Layer 2 of a small transformer language model trained on English Wikipedia (9 layers, counted from 0, width 128). Numbers have three digits each and are written without spaces.
Take only the direct path to the model's output, skipping the later layers: a vector added to the residual stream pushes a token's score in proportion to its dot product with that token's output vector.

Output vectors of the tokens that the questions are about. A number n stands for (n - 500) times 0.0029.
"vious": 430508340523359384523382571240535588434557604397412507377546298601471408612610610815644650589455430559551544471557403620172362412462412378521433513442523429826473732422312608669588409598726671485564335376465250314543549439537530554609359655378457506354615551572568640496657396493562407474340886459502662587462675719216537665615586468328427635460586327556629546541573407575652724489655
"====\n": 281375414689236565715522418321277561609522762395422480629558447362497465582442452558555463550492480549307677736547695541271482407555438388546376512557226303980601606328497586455533465662491476563370456504545521540427335427488503500551497673457697375533675548556625481398457520677621471448579516494513404533455568607150581588724331332558564386454369510559739489497491545626409433465474
"|": 518476556611423617431581648392495587497636690508512506386495547532340335388558375761587646489519435509416461424483612521365618563422519552631369595366619452777542685411549449567269536398477419457566542470314419582329491464603503526531423428412349502514447549409537582531515500401521431401458483466430516522587503651552593506522563373628456695375520315511651360420505473488451506497503
" have": 561396314600362520643513460356533433515570640658473450451300359451294443300507368556433477479441618493721570564586461522226636331417510412475494439650511457577484437468444592507375390528462538601522480478533578516495476586495437457526490383563657505477632412497600461279497460392390552497405668568582509664473562582349608628595472381673564642466527348467652502431729604575540394473528
"ummer": 487500322624500578654510610437552697528440370476404245537519374249485363506608345543412559403363489539490536476570450467324440603542425630514466583546431424795425669438531543491427363631361295414576647236437424513500570195506356461638563218517691743592509581591389500405363493460398544674544655480544439531421654518530444617661642485582603583487479236615578611594649345633468536654268
" between": 625439420572491575425458376542387538402535595437569443381483242378552469545544686546451524570322416293588509476526479440423529464479373550346396665480536331532330549478596462573352537652510607520552516400592386593483604497587471428518583609640544493568517489517472518424618382464533482534505574533554419556652557614503451480421618426618398526507363518506710623496568520711582534545513
"====\n\n": 243401415701159520702552403326262525592506759490536595618497555310402504611386441618463475463476461616332699707530613609223453365549526362507452510474278359949575591304518596573523477712474539488389546586443536532383414345526528507557461659435692346435682609540667472308471466627629467513606483461504383583593548565261528496768361349609600481462453415605761412511549583642461434452527
"illa": 392453267756398488681497407511448559397388394518465438591483399514500586477338558622596547442424384547474457460495438523160581533556405576419497540299458457881596430419397554564309527577511617644624584319268394486408549217483286365557468494479508511530355605468385758500318415488649490632604556691483610620526394525443475523639421592480497550351393506464546490534614491740532458620533
"aint": 477752526472572570674369491404525667391580504514571471401408594478491537456345612569448471518419325413690404464503259493254487432641572592570353517517503339849284714500440651638385352576400421491376613338270342655406700312470568497623450407273606441715486576757379667277490323342599494415372617395588448475432460484509616489683774444577621630691441209478594503578569531410373534549413
" Succeeded": 504527331615300540365569337445181599384541411408362322500742152306496301573383544595492314460380325434500348249372166658446470548536691476428296523500418302977553669355536647425418361741215861559448351539543355320578638407466615443637486614512643507391687474599384565392394585563399472478614688623410418663504496685459529651611768532715578549433513556532784445418529629372336676612373
"day": 570505121694570685421378548054668500367402546731325534571335304353511392460901481553418415493338337466580485487460580412034469485544313425500286477472542291705550569271559332560453510504575403500390667505484452333542371317226401634526438458575380821147827590438635581337469359492452428565493725472540513727568703665400611683543695547593848555573548335454682482476630275456406310629361
"adu": 521496299524462686563439369393639373519399613489658438554761361418554451296589568478533758534371348352345302285666453723374645418613586425522358475413486579880414745347564656532420368566315489679449469545569651465621494364405379443631503492470440487646548573660571781488549530251333390545652629489447503698493405300272624625556332284284645571559206574529550545411574278440397452637430
" is": 522364423497468502487536454423437478540534623436521530476549414446444667297464500422588409458456639413553671696534541463403465412579522457383488374500509601447408431438483473472338396389541490463492381487512643466412432534514465393478409573611596365546367507585665500430480397584479504449409713606596543429470566504427594518558458454450384599375605448585569555531599523508534513428455
"inc": 530576470650507494466573527445615457479395562386404564548516531390609535399645591561620442675283408403463401554510375364281418670367470542565506508622369476719432585362439528457483468433416612403624336555445365547584622360553408365628487369423555573308515532664430636430306571385537385505503576678392430551643308447448412443561442510567475526456522512484506606606413712588450550652445
"ied": 456700620560328674413431371603572719208486643543506411509328477560551566525462618578376429597466448541685582351582424350180598309576579433424388441404402263721409676443399593469362497647531503511540596558552207546512266327359561456567561423553407713473423478574476726692385444494615391494569602529528562493587453706475633404534696429658518677531500490573557466443512436532739610596507
"),": 434436555691503745383459480490476584553589549656524361581450287500585394443605448521572469527353438433466572308529596497390400500591576527557360406343417436742286449490546588525580380521410589408481648432278526449513572571449458479523596593598625447584532473578500534337482456505555486533566600604500553613390605390369690410444476365353366503465528381398624535520622600540554477497371
"o": 520564496459586671580517448532441462481500437508452551593291418664448522560403457415578304633542381459734528479593554410183517416500493618409500424608357543610695419525587383564621397438562431391547443520442478637736473529609529520504509516447537463419551441410294600560498419426510509413455465520590562463558490403589403514602371435526570599522391451475410433434591485506421467646523
"leg": 569514397484472469539588500279581449356440543586776481522586393520481274432457609485616421425305276409459285588571366518202341362563631475528420532583414348805510667532395651560441639570579428457558443419596431491543529469340534515592516503547708514525556342556374514740564519488500374483457572426457432409688517464168417606603497308459447435575500304478553439487309458565518585500588
"ensus": 334581042698406500653490425285533522459430558489506679503372412605480393424656480550575578676308485512497650541449211705134380430667672333464421558413470423760377456283607511515508435340380419535522481370440504439637522453380613497717494580591534474377392500713454471177541511602507271577653866410384371338532302533417388535558567443603500556497545245480624556606601444619675276469464
"aking": 409542495743504507442431526385522635389596392473497326497413372553469325487467522405630652350297410528470591299607520653306529364561444358287538357597337034756515729319580496705352543568562465452506600613393254426611432552487373402613366392444458540476513495633487528504471427419380449330527568619672621700574425637426375715627587336659515685535561407516559698508596426368418559467394
"urs": 509504589542551558653362546360494510527497653461622377506524504447616428389514559494446407541355413431534528579342518472435592524623344510584484533500276348612458579313549517503427633468552312503710703430450431663488428490451331417570634480328430580655650633649617645369585422361438374266586532525473455615516704474271537667474655372573625543286507234680531541479561541377644435590439
" although": 601485257616488529554456543453558589330441565524498439549510191399495440451528588680260594419351413467617407417548503640342388283510507535411414439555488506647423682372437444564540522497492533587433550400387445508629495589444577303560469478549604398562430436696651547439619441374581507600533646588552535596432492544493550494519671387550549563389472535453732518425582429586472460459447
"ence": 535646554557424423628311455383579621395546442490346348635637562417379373413352607603593559644392521359345482376521492561311466448473354578316249402458425421733526530391349577446291517384321517407454653324418518714491323324265571474596426357537532328399491636619271519486516378549601515475616616510515404606640538500560455605678404489466533455469426232574539454404741569593430367525467
"ard": 567427473593357589601585603607427605269419400534756672449592482458606423491342492390534357630361612559664525490602433470249349435481479475408602721348411427760558603506594313616336492454465465632420577466485441581523676453488697562522552287575477456612652449523564604420465649409662500437396595723609382535635468556429602567504503437469470472477442392573494458621569491513362556470286
" that": 567386424548536607506417550477552397497544611419463505541463354498391571450544663634328462615391396348634479460495515543323481469369529503471432502497517590461555488492420552547316628578323527646565443374590374451481543614493386490493530561402643475447292416511550406331629489533660527546473607639593519604296512740570549514494578330504551433578437471455651441472486500486597551486495
" should": 616407425623357596568528601440405414397582524468536528556427350382326478330476606540503428333441542449443443558615448459203502460675500579401476419586370405560296524405381635617336498497487478441523469521508391540488398500434423410532469514486578493495636506517786593226523457421487474445519646596591461590542510371510611587531456338552578512447562457570747528423563427569500402520516
"ments": 413770478675668577629518404154651462326343631693536370432604263622346285685448693570533592469312477377464582454434364665207682323483541507411307532532534338832590607390520659557466577507355504494526638443355516570160404537570380394565503602751699379653818597568490479558472455416792481358593427518555455439590468500316512704710598567568388442299403629567628548388553565464694520636596
" who": 607393407515470569608461495467521320536475600413518500548373328402414479316413617477353404517493337334500415506547447503408444401464495529442410566655538637514369555467382518634431452532260524528562515475418317415626409406552554287504461503500557631634666382537632456461453354389525442568510658522479578562263646679408638422423707302490563519310515526505611530481508410512389624597569
" employ": 560545395608461630567477462427524594519362599508411533541589441481387380368584602474608470417537536476277521437552394603236721366453532385357558540541465415507307544444555469457362447495497478646434563459461335537598445503578525548545554470449550556594645469708452562533422374289562491309438757638433496495461525457328648543463480491484598586510547534626719427457490588542482449600574
"imately": 419513092602318585386375314342453500337582526600280662432545232391513513386579582526633450447293294438439639316583530478063369442653529632392623313572354456852447620397346754548390494684486523425490708381471404325517313541705576344618517247466349549399544535612639703318391406376768474566561569435361473401482390470528377359552680538637508492552394414409729615567664598472465500572230

Output weights of attention head 3. The head adds the sum of these rows, row i times number i of z. A number n stands for (n - 500) times 0.00074.
o0: 627607599673563688339469646449614632478453509535528426448531298443365441381634561723476671453532593224439373532430538702524379494342471486585277429471687393663599790496445661401347664462601298501746407509547458477663655524473413386792458567574410450377306602625602525359461465517352344338711499576702465609535727731501507609376643606581480323610409584635447591300636538469495467463366
o1: 353317681574367560596418462252493663390689553733330414467396186472587389443527468632541580483660486486420471464313598601539462321411727552573411548701615468565506534426477597464387434539658540494751686559569617455496413695537531484728519579532733532545498612561850535401495413434359737463683385563303645674406611831349739294321629330480567625599618437712422550449503438745382542403401
o2: 708570436537474409414610532723383558477484467364490495616448561605385484482548599448465530459410619539543667359380606657338615524348278638630724530385474450253440536526431548384542427596553381536564349244591503596572615475532407519500506387556403412527626473530673490405292429448451368500552615666506627580493693521554453459572435489321369454441317363473624514446518564522684441569376
o3: 450673668402564499583653408430482493427606249262586315526589348415371734255488500610525503500544451432470647489625596326478487481541488590538554528227523497341495504333328522512276279595448635405488642453643523774474469294399332483387621373556419577487386472368603454297422620462637748520543318447501535615385465573566497452579445605478554428404421568593374286629470691361609536780371
o4: 389465298539464325571453387625532461434288502688443701526467675596625314476382535240542390437665346481510437688378450553375545712557433446504472548630391467552664644600681358745668626333639351413375475569537523296544373659506613459447421431374416547435715537527445594776586442590525221539243509332419373317443312185311360665663517424423504528506691534384566529564524379528678515360495
o5: 356330411432426380474557549384500219586331576540377482661375529441416684497502523362488317452362422499552493540221425666557461434566171551469420375314416247609457285428377514548520393540522716234407445471658399662451271450544513459500370655326685448378543548647703565535486563590674612556553612347233380546552355529530660631611421541352634414477675488459685421659541574615535488438539
o6: 455483493568346743524460586663459448518443459430372448528392582376403467586670585748538375462461668351440509419773526503344395391509618427533518445338538341565452349406571694394492492699367488650429479386287512544538587596443646575220621344629569487459495444562422381306415746431648619490638667532522397550393581493561529306696508584590508466542355597545649540461518574444378539564405
o7: 414450517603489347384496489456614423287588586600575474384532451755566610278430516426514467532643299503535574333478496583423557531701620508456351571610632615366534583524485585718616620365502645480538598651591540449670537509587621420485627533452373672476480475589531470652502515440497656453537213239255464472410546477393518379542469529450473523457482481483438434276406450522564627609440
o8: 472563697572601428590368535494589508499628433288636439249570493340409322667685231608644497392623407470541674487587390289495373584467559455740570565246700571634451592514466541484364334467319605597445479466428408585496766461429494647302744458322458538449531544338452676366410497515526548493525405482580407523496555625622414595547591675584414365523450631426461262372586573313580513486463
o9: 535543490485622386610443411299578544272541516669572518458661484450362344546336682416425334434600549362395586475591546676353638340527672507462437569393505526329559316507551413525372682253511443467634616499603519629471652648483633408468321529432502574583551657729622450533362384537387417595530332526383508617552528537458620459424570572573420524425529482546725586266533468491452254504533
o10: 374435729541504683319575504726444569520440587450460482613548550533729764510609626660404438334284659464689402451354500428770485571237331508538348515535397539632405559389549757402682490478497337415525476506426600405788471421630527338475515379478494407360300691491461532510492658358595553505613526413753600578552778539526623457322397751363440548297490546515538701600376488647555496654630
o11: 505489526574507549576467497475453544290108412573447557423573638668470505518505648470358692352527543686410538524463506413326552522443608438372452473604542675380402873542647546745571711565680423435485299499528478361568553578428673502627635328488420409457303506284393583554560490429511516439439521434696475416305590240678448210336556633538386390389359671235530513448693349751676607385369
o12: 496510535435427348556543551447453505769668557500552469487568525499609548614640333752610428569560530556466369487473393462711447545426462652629584541441513382601509157649438689309215290516330641478432500448369261706393329598556395644093377614312711548388669463506607631369520666542641523466431548453567478570720535761464565792382559418520495637493612451735595468551376556505445486383731
o13: 282514468556576471554452518664598509371498561704586608501327516447578386453363511285579478272665282488663687463581491475498555521423676360370316489516677461395407635509546536454756642721594698562501670450354641217512464510478580459638487480433434316381585513424373508723510468437799411540400461517260609280365632658582463436442504423665591441602488349508491730488445308465623671461296
o14: 369357215473511283608483618543316494510417415510480459462436577806597433467493274293650498574702289651427449568377301587426347665706428394401380572453558486517471643711450353604506449402446562494350484507593638581504358486458380413583603506481547616523650219239480570680541564494668337587308568289167536489425220378434442560723441364482464542540548577363455335612490558442682533415478
o15: 576406332616393625604618327578362371522411492406573484662540647404292431625352474420340552441514671592211509317589541477333469498514456435416801342301542432483317357478546558340434361610546485553634371424436495425564521474477400626413449401712384529590427680728508525517425400618553502422420557655547471386596634281550507503800328585496599658474489625327224415449504609486537523503362
o16: 410597460475486700464463530422518420713560357373562469430583323488628619354331489608558369407152374300458536570833425511608525330557471375512366443414512356542412418409279512617488341600206592490644514467530555654497687176418505603269692477684846370526417451487448247273463667444540764644704695601373509657499276437580545281534523339620590512371351575492749358454369636359430407650386
o17: 483581630516718769292683621319557674376678563141522359521418382347324407454639322691448685551224451379480437321651631583488522356365548456492479520723368352467485666294467571354439538437458499567570433450622490512641681434497343449690534550485214499420338539610655352270331253598226569470587554641601604554554573588475454436371570563627659479662311389530502427504481353421247506714331
o18: 387559650449444543580356516640490466544522465406611566379478526377595412384524382536528525440410315436609395535525598327501414493431380505689314381287395554638530460371351732518423442605371638560308378232293453716714632398539383511382625484517585582421454247436488586364329607557769516517514468459561443548447340367593530351765436670491695324704302818601700415607243600357418430664489
o19: 506430409459452225569575475452410249544357446582566549442641328715776465501454497413426444605369348485573485505449492522454479590527348453369433486513411560585333436485577296452511488526623637303542586425673469536537429439555320348538585480506332458525669402366582560593411564406624535560383207521569334367625570378388502580595437399446472414595557440410522410453481404526539574541441
o20: 395554291550548191662422431581436452494282396571513409489564718727651421523428505289569512545727508507544382615218389452413456541624490583486541479491621544506517493687686311698527559466595426384419518523664584401542273601584534473473443367441331667526476312363309707760725566518575410500209340363351413345417388338552407655694463416367586505448767500275421520475487583523902488447524
o21: 456639208498423213435401446615330391620382496541582543708518703714545510530308581258523607423430455534679493684480429473382526630850316627449407330389441706528491454583519331666640715484553235475204561391455548407442423572480566450486649326415389600525654371318301680740461525463569290519351389499409475349544291263524434565550399508358270462429486335563606499492476440506714397595689
o22: 422358511460503537527474549468616494366670554536567655244619507474560470562570343495495450579584168654651456391485435480401345524463621387463314545495347692508602648402559557459401560536526878495392532647502462466657493549542341464695386505331611477400370530276528542570603510462675503549445462233674541528563501696438485455592626420663589426535424601339504387493388321439512661349474
o23: 578211332404621451439607534693421341480208607393571638673495374559610648502309664249462459501431502667312615564538438421484590374619356374301726513590377454481321388585517274601565299538521501553657455370668659528590483342407521411452635322608521366745449499486502535601658345562678523749439688464383538424451293219500387392716439317333452531390549471341474432546475527677570600454403
o24: 461408098505510528561460545499646361240432647562592532511277358475388483195427656470575520571746434646354342277382588716455537372474398514424540336537757524521378519604446571931548526631459688599694447520561494405553520496529673397745494559580568436590467451728535484487722458608504458547737499480355394491369422580441485464654488311421703507552560438474667441522425445598409654421505
o25: 562395392616628241549290568578435477447644559520725554397636664648481674643418362405635413664628394639540394607360363293469456566697603441600438556455441590584652341469449409458442525446510648592350650544679392535606631343574471564516483616287347720570438401377327464667571456603541311557459475180473426453537510550402321609551431354509391460481533417499361373507363562514500460536587
o26: 720371525473660325445590483322660507386406503475694516397513507559435523744308567419481537345764583551442426617567344583332650629565473483359589529567593547447682446587458342518440576429909514381600523539740307463427529619550421704976268455296536524683582692476605515698662510551255562520474427536576480465614473386409391436520584291501487666688662394395499390461578363532620558445457
o27: 446553679500633688467649455376551672520583482381678381570483328285395740256538336754415541456418545449426657492692592349557467488604487439571634523270676457454396428424321694431310470572244666665639452451528463748498643367279582474372649557436586413568280433565608558329463584315556646660712583478518355717398623645748574307412539658593559384427229565538415422489497505494397524617429
o28: 700295470444519606443531519671373434641246359407607439613424413518579648405514529396365492477135465410436520466455468351448503553515347256349568538550483576495169570441479333558670288581379361445385324417568642570656721379555559397243721409656525432570366443386296433275369565523420571729521522656756520471328370119477492503555371549354478334277475684369452330554505592571552439433419
o29: 589551582543531594482399488324744454437826648489706459424461404347416592283476457524502665564465433513427603326572486479546627249462493611518280533438733516421637428407382651413276491420398452550676533688441477532450701394648617669437485620501536512449397594655658427509387614633295613469733579472486531553516674720627596358496557409741644512573352490633379448530405587352364405551763
o30: 508630482582487524327623595503517520260573432415400619574439350325406481379611481619494572522435474422559555359769578640440435472454570409507492501477216332510506674269482648377355367654593441566440454325473349545633585374504268455663609579552419452248398643542607389361400455430657448490584529516516537423591528658428433441430521584750520426665294353412466659605545460533442469742250
o31: 568598467433605549404500514624460591365279375428688648574462292360517696333524491559401618468163521641628588660647540339467404504792486242441669567602335512503415557481521457607412286622245400642479408267684395755819679157284277438466792299577402403538244449129409458317412332327843556613685765590800355484320395236654372328590429536463633262468270519400492381628497495554487550607370

Each question shows a token from some text and the vector z that the head gathered there. A number n stands for (n - 500) times 0.0036.

"art": 566460479406463413450491445485525495587333396473453536498494535578507414503545396444470443518518
Pushed down most: "imately"

" and": 625556595455606473369554536536520328553550472382518506417534498479313543544638542424412522468427
Pushed up most: "urs"

"\n": 462392481446488535542449400468577387628420407438539454431492465505511462467538451446450411488490
Pushed up most: "====\n"

"5": 472528557547410542496498456536492558509483453540545510500528449523470556492445505586525561490479
Pushed up most: " should"

"o": 552565424457471575529503440542443493553419463454584455454611454561455407553430525511487457522384
Pushed up most: "ments"

"ill": 500417525520477535521501493575483573485472419527454494486442519503424541515547465575498581518483
Pushed up most: "ence"

" to": 417459450393459554570469517462675488496568333561444424454530460380540597461574420503548552466582
Pushed up most: "),"

"ble": 617491518448474414512538515550514435445362449519675631562473393557489491542517576417584553456428
Pushed up most: "adu"

" him": 486518466525552467495513499517531545454605482438591478511415482415553516480482562492418521588537
Pushed up most: "ied"

" &": 436453510506524505502500510460433360598588553513551404495429621571413567502618489427376438480473
Pushed down most: " although"

"1": 483530469508518437467534510590515535505507460496515472487577524527481534517451591523489586407434
Pushed up most: "ments"

"alls": 567574482517522498479551509533515541438500506431544451495503517517480408521471492481433535559458
Pushed up most: "ments"

"orn": 464594500594372495502546443462559520492492474463485527489522492399534512505479461544510536515539
Pushed up most: " that"

" an": 484428522499472521525487515537545585477506404607436480460530489441428558469549490604535512485475
Pushed up most: " is"

"to": 502435523516498484456503469481584590481488494471433483491551549579485531440565490529567510514555
Pushed up most: "o"

"cle": 543370519308464560574367383462352474667377651335543499720301494532536314565533562372510568399513
Pushed down most: "imately"

"–": 450405531456499352547411390535478576498374226551415652334484393491444484415402564364521521536406
Pushed up most: "aking"

"est": 504463457438447504559549511513612570493522454610446446473571457396517597520536446510534523495473
Pushed down most: "day"

"8": 530496584388485474553394493454431431540424535560441563457441417490455489480440561432495489489459
Pushed up most: "aking"

"en": 516575512525533491509587512619481503440537436485444498516544549447497533606610520516502505509482
Pushed up most: "leg"

"9": 622298500447506407488447596432474535492440476489533547459492553556516432407514478415533670471349
Pushed down most: "imately"

"g": 497430522523462549530503477568470562496462411519463491503450531507425524542509461569487576502489
Pushed up most: "ence"

" Pe": 523582521536459513530507458522466518504430468473501500457524476427510461511464532460502514511457
Pushed up most: " have"

"ond": 500506541494506496502527467506499545469492479547513515455511480496476519495471522539526512536464
Pushed down most: "aint"

"3": 508535519495488509589474451477519506530420476513551597437501435458489506445376568447516507599551
Pushed up most: "ummer"

"ise": 505470474500471480506518497489536554452515436458496497521495476485536492495572493528548563487523
Pushed up most: " that"

" at": 433558594583522520596602545538577493545424567632492642581548465461547650405535550520562504712671
Pushed down most: "ments"

" of": 573550561511581577385548450583495410548481549375454470437564543504500473561566443427455512580450
Pushed down most: "ummer"

"2": 422456491482486426498473465524513459545478356497561509441566399534454535474450531440516509464451
Pushed up most: " is"

"0": 477432522406486392515437377465528501502400343593384649345562414506411511471386547347549436495399
Pushed down most: "aint"

" Mark": 525477518500440491473489530529497496493450484500479559493492512448491494508538505521501552476458
Pushed down most: "imately"

"b": 350798583664493460584622401533353554474450544504286536643650472593447471551490449422406293570448
Pushed up most: "imately"

" ill": 506483548500500508537494522497515530551436498488479514510504468477517495469470501538504509524572
Pushed up most: "ummer"

" School": 455449549545419519515536511514585495504521414556464497528577450566454517458502453600570539526564
Pushed down most: "vious"

" Ed": 729165489369513277495413657289439630426348550556491579387499701572535339265569426328589716418264
Which two tokens does it push up most, strongest first? "|", "o"

"A": 528111603450645404418512512509481608498504545547256407558437637677576306458515419473400614409510
Which two tokens does it push up most, strongest first? "o", "leg"

" with": 519563500309637608396483392525550340644447502411511408405596467573433460470597570303377448467228
Pushed down most: "ummer"

"aid": 507607396581436353516485547514448560471493529467693503420476528352569620550448586619555514503641
Pushed down most: "vious"

"),": 467408409255749509432400378510550484739321441437295403388496586586562293345591652186290287473238
Which two tokens does it push up most, strongest first? "vious", "leg"

" in": 473454437452348363588403637395626551441521392464506571442444450434540497442422534571507499521585
Pushed up most: "ummer"